Layer 4 of a small transformer language model trained on English Wikipedia (17 layers, counted from 0, width 64). Numbers have three digits each and are written without spaces.
A neuron's activation on a vector x is SiLU(gate . x) times (in . x), where the dot is the dot product.

Input weights of the MLP neurons that the questions are about. A number n stands for (n - 500) times 0.0014.
n1 gate: 493642669570498366522715670567654720662432412369507571461472528515411377553341312604535544260272683504329572420646491491498673313351492392567301284495647524716663467691715380288547436400590618
n2 gate: 479482467536685523401319640329600531566482638308612439414576476350562409483767553389527627598383627580380449431708369309682599400522151704510729389471446657689564647646302655311610294507509489
n6 gate: 325503625450461675380754630412278545348395408210224460412390419433458608425721460539442455832572359551248485537730685426785313347330384399429397451529521453405597772380524709430573455467509579
n9 gate: 367358499847605484500530353417637484379525491742471769457726484728651276674276638457506554581361331751597798596470489335466372571624259639606493412377555396608422670610391364490710119449315591
n11 gate: 447397479377338154644443514620803428695603634718516439532721551799510543356713437407385372425222347755599356506208410615695514453610503589328527742421536431639608549280369548538221577387378378
n36 gate: 642521469467589462117617574439506345330624435500614527566435402648564511575362652618250548416481542749498510488664405531535457536560474357461346443605507596401386463352382448613424621244321672
n58 gate: 317729538663572461338472503494192404355502593461687519695532525439482385603506380617515557342442546510374145535540274577404360454485518266525420699336488557683343617497620384726433389493339454
n61 gate: 637241618637552530411292443577747679445506385436632708504772494380573613437483565477404665221540566378520521660663414257627497457726389674560587496377867599556315528619703575454321581753531699
n79 gate: 592579406510586418377233515684562546457543274518417519641440482551466329391625435496530620496618677604643778677410782518671778290691632469361268559217273589544346730480597367610537403454503438
n88 gate: 394582449592269601405416355575308629548599616758628560733594465549381619573497455338613375511510516438399316415525402450604784752576621510560490467459581473544499390315558684721584620296626459
n90 gate: 286602581494563314396356538319482302383412542599320654320564636627429492326697524562530302568487469472407668631275323583249538414489517394296573534504463862557174197510543523602335396409458395
n94 gate: 436230422579680258382478752693605865422549627468483296284510552546386436328708740507578422569596436506600617454598533670519834555466488491607347533347559338567399382625300600668539500397644310
n95 gate: 649401336556502469507461364597498770712293300615475622515583344540552636400634882496678398247537416532581543435503326593371434409724350258353366446452717396502632455683688478710538319439488414
n103 gate: 482391361534528231528547369571317418510587477613688670388505624541564715381588391905420461362696557455442341634362524377458678473668602333585441353478363774640623623407544670671478516523518488
n123 gate: 255393593523440232548586547604541622559498401528508722377410443620535328476344252521676513531638364757492502576312438414608452632455578610375345564632454730611312651659421596578435500267706476
n129 gate: 566547459540320303395526377401919585608537547548575373418357361534271373711319441610374655554194404287510640146649682628501522435542363367436284441298618579727448614499642603666539625559589496
n136 gate: 362531467595531349170533426550483240396513293420194545498496657763410560477397716442415322503124343554513453514372520759385621449614347440650435469482618630613593703489290367680570331440565501
n144 gate: 679682308532250444401341472219553283500445540790533702348264476600571585533270542719183430518609468579542452446336589515383687649596336720421476661327604621580436290453259518301353531332508554
n147 gate: 351469708623496616663521284431517710440480734350375298656279695536333406596635529491494741628633337678470522531562407488537663626494548494644414487531624597504476365544555552309440514306371247
n151 gate: 726518738448343359497638389382428378735609437509434533506350467493479452468405731327736447576614368507487700516415592602480304631622748208458409596337551563437436426563595517449641412298387249
n158 gate: 476528792513597497477728435636367695624646503514619569609761352654470673434491403683660484645718352645459618358721555439465568741417562585459501195545562367407833825430311320316496580667322370
n162 gate: 138451428442425423684538374542539400505538471465423508772622540555483257631463699433499780461423549572528587330576451614281667530631716308737587381202697480458654394619270579050559417577356505
n165 gate: 387646454465618425546499547428432512487863530411474598480551710393439584597515261481564468599248301441394570370591645531431570447371326523671270205412615432355693517346417299157434579509573635
n166 gate: 252430449419725329313468425525417237329565593180371474678534230236634358709528453402451806548694562514359475783239578441489501513509459566348576496511522581485600458550420637327676577454432538
n175 gate: 491410482667706503012361503409521643674551511544242634567517414499756435470596435581534618604589411550453607454698452467571364615526535578623422453379606761720390410542431337529434312232277466
n176 gate: 607474943678431408325431220413641642634535449612788622657720353728866532507588501353497431632452647434345410647655516556290523390769352399234543539483509501613460435493642611576560409554402625
n178 gate: 702452612191601503501434424565391567622303312149501464650439427650387569363387768670653667393463497670442407447697428625423446654631337473437537640475428510569403521264463452697516658385418530
n183 gate: 599508542361451361544389695375518413607547468395549521780465645383527473397397607579486584676649490352518359460338449621366503237334714550606653411459472714364507450543621765625705659375319612
n186 gate: 406480491462441419393346091568672550596409664558413546169439566730486771644510367533314438568385426552546250369469381461630528541325427611542490324572465645647472429565432500410527635462377486
n189 gate: 266300724514492410320454563445376379619514587559634548149405577225472478468475477417479353603521482607318479455537367409795531531460195516521537730570681503794418605506326668563456489312579594
n190 gate: 345393653352500528548426666167370521355541468253568558638478722318499716521617578453628611434375494385318461440831508366407558465760237574365464530635511481440333706385609334318515512561490172
n191 gate: 708475490729598597551514420412497438684395494471747477532297423523424418644461513523656634481549318502499264572672585179377598566588105751543426556542736495663592635370281470599647682548258337
n1 in: 442384576728656575512494435358567821472549335704523414569673440782414683499645600617539609596446428445489721721482714184407652663499387465645611594373688525434674399429567497491371451470566372
n2 in: 335645475673561437406461509530469469285261409465453808620330472419401451149566436786551605348421467488503359428434588464496321282409552268659576640592534497410539379447596290305433339412252666
n6 in: 477336339736506560432660529342431524193418484290318503743634345149325431568430581488542341493335574508404645619595624288637534338280320408513422595511691636385543557234544562513711367443622392
n9 in: 604500244605430414781609659459706789454483366377443343415524680460358820426729503330260458454710859237302774639419375409481440652366628617594545460515573543577513477445604488485320529325575588
n11 in: 548205612707557591546530495484315743330433550557565370303424392586632349403496489327472577886386664609524326501460430248727591281539526579573778506602570407517400594435398469280717516540627456
n36 in: 624622342317531367352694485650562468285573401538434443507603545661400666626447678375416504449556441384588621313696578462481477400471238408290470266501474728428695702549314417535391688427362481
n58 in: 727485410407548444549410510623530500253467616551707430375356558479409719694382487468572560534547471441572770463432534650471598432460741445481339414614646610528784128666589622633544822412360467
n61 in: 521561404577495436529347323402503275308663413636609465535231487367701621333435131640313256455517308331437571444691368614498643472382332462482481451692436477529512455477397471387263654328769458
n79 in: 429581457446433656758407558618312436573316593463790597467278562292382825625610615630451592320580642751377608386552514571672452503478300481423483774524469596606309537480432773518373480613401336
n88 in: 497592595357415487394516557269389451652525646559579578505275407390571465404403575342344594592387677569658671490370716405512646471639546421375604554495376408429596426432539556416459482389244304
n90 in: 601556451166207550573471479449460505558630616639600644688479182230661403709391652473702695644500439226470380659723518559462520384471410415410426493421523549457764536305503611394691533543642327
n94 in: 610547356265570528409638422339364338708410658718520508590553547344685559613538478427516173386591422667505278447731384464415182507584578408388553288404661446425461457419674409671610280379582364
n95 in: 583442283521460773446500541443419343731758392376653651591403519428648512322380465419508335638778443705521443764328512700461318708574702404467619620571260377391293466216457613399783438372679539
n103 in: 611815511287470531322472683483426531139679512597396492488645307662567271267577427474569571634436449431345461578323478388492457573602380535505669697595573429540501633696393147497649620434636542
n123 in: 463498423565557382454474420595586237537660401187812511520540589378540326470547343392667469528484458634408543590797604531584636607566584270444457450450380654463558293538360474548555584587708444
n129 in: 637510717271465410373742631480450543449538682385639482623531548458484715721451393581353422616578416206386590406570364519282255459370404483226307562692659501222477651409626573567397283663758632
n136 in: 399370536616422326388641364536699657315537313629374640558471329612532647291425552733413353426482299177507436446445504612284459604588256604540577322278452316493842420463272448773387580508409564
n144 in: 387624529511535404428422609462592754378642385441363073528572624283382347444687395325411413391300549414435488458659818533498400518335478342398679259375639385626409320601591460599600566507663391
n147 in: 423391565380447421687489451531536527492791532565680592437399753686401224570499426660530359511520545594545259705429385641481538772647492313544707726369376440327721655620496736432584665395367340
n151 in: 310562715413519422386634413727130507554619601593625449367616726692717660352480358377562288560473653512648511506468656269322633731778455700715604311550490256449422435282393484742458484543552629
n158 in: 452568626552807507382538125567432560485345392445641373647580474195453337469399535479582426517435586209528488746542415449499275721582639565413313478170451562685301586641422625685448657551609395
n162 in: 408692578532388404603550565540469549702451245639371383582570272389374336672609465420559356622571428423391346656465664490527555407422452399138461382740365466638424637230586665767463698837454565
n165 in: 526705751257555544554687503642412371683737505392384345428742660595445509389670544409590619736479525397439469614261449324356614406613639314547694520456212487401711599405621669473538528750473496
n166 in: 480630602326580367660466454653449582670291443220622544625412563274629307680219695661535594538419509543442684576398474618555505725562482564445577799533661378411381513590351468467566710406374446
n175 in: 570466623553447720529721579628530475184543499285343341505513295454365574566319611559471464598312584763722490384564559468529504438338518731554782756676586477546437453327794693365364378462554321
n176 in: 302459382247776714499561427738440479561692360516630578392495774450596641538589488678452506775480497493346420507474663526560494373605162491576589404342319666691655909228569513438440572388362148
n178 in: 551437442321535560336491665560453370637623446435516398573480701461812442477516566373297422618710633624753539731538536739455560538483557666326566603530500441413694431530476421321623245358265427
n183 in: 635646487339462564564467607308497417799445466661516544624631619239454751592435465338433801725523563516593311420800399335497496434495470625504236449523640682246532466554547541618582539366467331
n186 in: 586417558471480419481651408460655618370357715411816627586495681623446501505596636331457472699683466352490569666516630442592402416442679676343372521570274526408513366636349669416734651476647497
n189 in: 526694450452565439350546554352401520340433521685478657483480429398523348442321488201232580561472444498606655369579407336363389467514451446445531490416285273620593547661848628440453533490397190
n190 in: 434600592529312497634712665473456492728387448391615584569291531740498494284408524472534543493720528303439474546703691472377517564684542352406370765303369199507249149439407362463578625398487383
n191 in: 357837571459443548445586510672328400359358326566500200640635651330500538484729548767404450536587550680539221653385645408417376708389592529463586447474306687391373458581389498498254619514606576

Each question shows a token from some text and the vector x that enters the MLP there. A number n stands for (n - 500) times 0.012.

"8": 487420573345630677532651516623361517581485597707440541543458532396440329613600560583528351502531737357385300417329555480593213372313666591652498546739451444402383503473555393456398659463589598
Which of these neurons fires most? n36

"→": 421632389360686517516652603591555705527580800679510658699393410619575538404389465281595576372469673514468766368545591607603485365543502548596695590590550588380550369586635447496448498614640558
Which two neurons fire most, strongest first? n1, n88

" was": 546494387601548555678613502783378700540389381654444592487532602565572476421293494305523568342521670346562591475577641660600431333442349556504605616652468544368403388196487547685523597568559484
Which three neurons fire most, strongest first? n79, n95, n103

"ec": 424675439657441569478711418641528596439534530679429341625591460401418303432416476647486438681371553507578484407638555589464449602609485570622398537524395379563486261300390500455633512879570653
Which of these neurons fires most? n162

" B": 466533451392481657357720522423568624487516633763510438524356622334446378425347328508553625291425594425405486524529520689564582506512518527608610477537455561311515426575470543420469356572416522
Which of these neurons fires most? n147

"an": 576497551336718563617625531592483310588441616659502584353405407399567510660550681533380440415584626411462523611307313636501503423496640684637615682678319597341573555522551347656530575628559475
Which of these neurons fires most? n166

" ": 547642414406637536389680468438334581455529449712493505542269711654528444523431419495440580522598611441559539617503621492749375338611542492531662544711304534467603341479450315544553466642578432
Which neuron fires most, and how strongly? n103, at about 2.8

"ternational": 541476411659532461724701721532542515448524382712462559506458561388466343577550598478535511533501603451490591717296609571570526410357460620587661677579429468383562510282711248629559542643511578
Which of these neurons fires most? n9

"nd": 610553606499520575326710496522621433505597692676226509372478730442587461424063601489428502579451695482776502557436705589568474511491491638557537612623412553545418548444395456459505467569528363
Which of these neurons fires most? n151

"us": 378620456332674659735559556626485456418583638632395582809487730334576526530581396462471538636572732488385588334529492619453489443420473427841619660585436498597604490601469506575455579578548416
Which three neurons fire most, strongest first? n165, n183, n147

".": 513459541659598478458548701605486541565550710580449470653375678421338572480473552286580451678545711430410402277620554589487238518411379617496545604912530368308365514738566325366409621528504645
Which neuron fires most, and how strongly? n190, at about 3

"z": 590665479467572741731650294515520406484734603615284577612107498414556586418639500280530435561483431475568615405474474686483477494576548508612529671703549488353636426489611461589425547478413552
Which neuron fires most, and how strongly? n147, at about 2.5

"[": 593629485306702521511689471575446713631588475680445645537537505631528354447548401414639530634557637392144557429570609649596437486453299678478583603555550522441637217629307458505572471466553442
Which of these neurons fires most? n176

"orn": 418259579553420498640571213557670499476369649609457500557404587432244449587325428477560573626641513340426580612668617654486519603604395650498606569729685482676501472430603381765451655619479480
Which of these neurons fires most? n129

"u": 553537486379605502672635389416234478418388537663502486446339513433452393538610377355567642537548673809568696408494449548440422449499442485521665623582263554370661235784579365621377466597429468
Which neuron fires most, and how strongly? n147, at about 2.1

" l": 424519343372462557523660450501613646479524520735703558474441501368516445406574542489352557520438691388378424598810590615544289500498584532491666536424280705389665469426484343498487344465515597
Which neuron fires most, and how strongly? n176, at about 3.8

" U": 426673353508518618391730523601672548639653429729427498544438393407433563482338242305556579496389587481518391393466375601550526369497566514477513505635531404292431472487317369705504441620553426
Which two neurons fire most, strongest first? n129, n136

"2": 538430369379671561459571423507656613522476421704534366644429464478610424460363532399500456435549567426381667572775510419641422246470409452601743555713517567272604295448437322471454486504593353
Which two neurons fire most, strongest first? n61, n36

"0": 469323480334647640413700433588577624599623510701494529520477400473416433528536628537588421532532632302426521367271566374687400397559660572677406632626500500338473327264515369482540471510619300
Which three neurons fire most, strongest first? n151, n88, n94

"P": 621509487382500601400619668657709651591548495640341485522476573205484688433460483458480469501402672510492461488529544519532531532487532702630639472612390374462435151493184498535409399752547501
Which two neurons fire most, strongest first? n144, n147

"c": 677592502597549669463706369538625361453630471710371599552601518337510376246612348608472631505599631654659432502604561548654547512686433652672512604477365514538589401507511355413543495623434534
Which neuron fires most, and how strongly? n175, at about 3.6

"7": 381407546363662604387672363518528567661542510681460495600490414508333388604551642651457339547534630281351616385322696418609470431559638647695441538630475445321434352233483299482486608474593343
Which three neurons fire most, strongest first? n88, n151, n158

"3": 479445429349648512462621460459657711643483520707508430641397455499522386386368517394571447403519528529445557592671615438604452214477413445662617600574513470236617327431362320505437553551642500
Which of these neurons fires most? n1

"f": 597368516404613673314595430549501420652601432682358439474467478269455423611656606311559354161609489601443527571457592570554349524556705574534672603522298527408635681609457479647436519522692522
Which of these neurons fires most? n95

" In": 429651437572540543447583449685705531526455522716431515470498467512465367400310154449325694429542634550386480669576548629501612370278509603523440554718409553468525482623489422657382377513615362
Which neuron fires most, and how strongly? n123, at about 2.6

" he": 415298512497467588497746653601450529570380356690476663438559560559524540482578414371501527194419599480477363430555712705556414393471308465494703574660548488316508423362492283622461495494552513
Which three neurons fire most, strongest first? n136, n190, n158

"et": 397444518690719576545572444412401427358467344613374345490485519335603473167516713316500580442531605677371645502552653547627569472207423683605633536607445636440609278492602581675621554593615489
Which neuron fires most, and how strongly? n6, at about 14

"4": 525262514326676450519656377523627655751568576717444532630430508467491395529459532523546413429567609410399336435320565451571379330424602479679510580524396396195583416370397355538471535504675560
Which of these neurons fires most? n11

"ep": 630480228599502716631513261635511551362637306636285357792695492357511501355487454711380584369503627560437566467638607651442429481495386605502470583728396514495509251553605431520522502600654376
Which two neurons fire most, strongest first? n61, n95

"9": 491425422384656586370677333475715575674397440683593568558428423545435369421431623609609407611632528313485541520461555437620523338546578533646575569753437614344444256266394245540491495516553320
Which of these neurons fires most? n90

" w": 529461391368600502542623300547427627591517615679503605589386568409421473459533424373623543429425573350365355354680806652645406489460538460615726622521498448170696461344466494535573395472513467
Which of these neurons fires most? n88

"en": 513499455492725415490465456575334266654511391629485491497284534472328506621427702673382553467478712432551462549438542536339572416354375648694565670595264637311491360513406306636550554597527289
Which neuron fires most, and how strongly? n191, at about 7.5

" |": 405571398379585524464607460691658432548607503674419684510389551624520590548515429427570477461663663412425458526535633655668354336365481729635628650572325367402376421579447469553435508699485399
Which two neurons fire most, strongest first? n186, n79

"D": 436475553343660541501581489553645676752460492639227504377452634168565567344464371421443501583580624518538638476691551550541488496551552666524721604541354400383429245597445468464541493663461547
Which of these neurons fires most? n94

"rans": 329549297520570546600702321356511492676573393706272701455708489447454379613533349495334556525585590511516518586598637638347589512398370619481514629571326536514378567437368408521513415657635489
Which neuron fires most, and how strongly? n162, at about 3

"age": 469284482562512510554516520461585465587492667683492546473454642426413361526456590418477547420447699597470612671283617641380435308316653537631763708586480585402529402561463392667507517613568346
Which of these neurons fires most? n11

"M": 574476442320613652597495555687497650525590588708395557626312520259516516536718461423560500480447622484396545581363559647531559455482715621606671548521459339447750244505571491531428508543337651
Which of these neurons fires most? n88

"-": 502504464437538499506707482637431500599649617667457496594390514603585597535822575426501642461652746372361432682499639580631563405531319504576707591669492519344540550665520492625530493651810322
Which three neurons fire most, strongest first? n103, n176, n79

"t": 520564530598647372433492281509582451493475468674438590477438520284458555282637390322497559291607340657225702387735527676587372532411492477425557638648500616532546299484629366601583538461532496
Which of these neurons fires most? n189

" most": 666490312531543565722646492442453623556545411707449432311695559542308488464494539406530491222484702466546497543443629593554420436309417634330559619731451547416661491263514397545554589595603569
Which of these neurons fires most? n11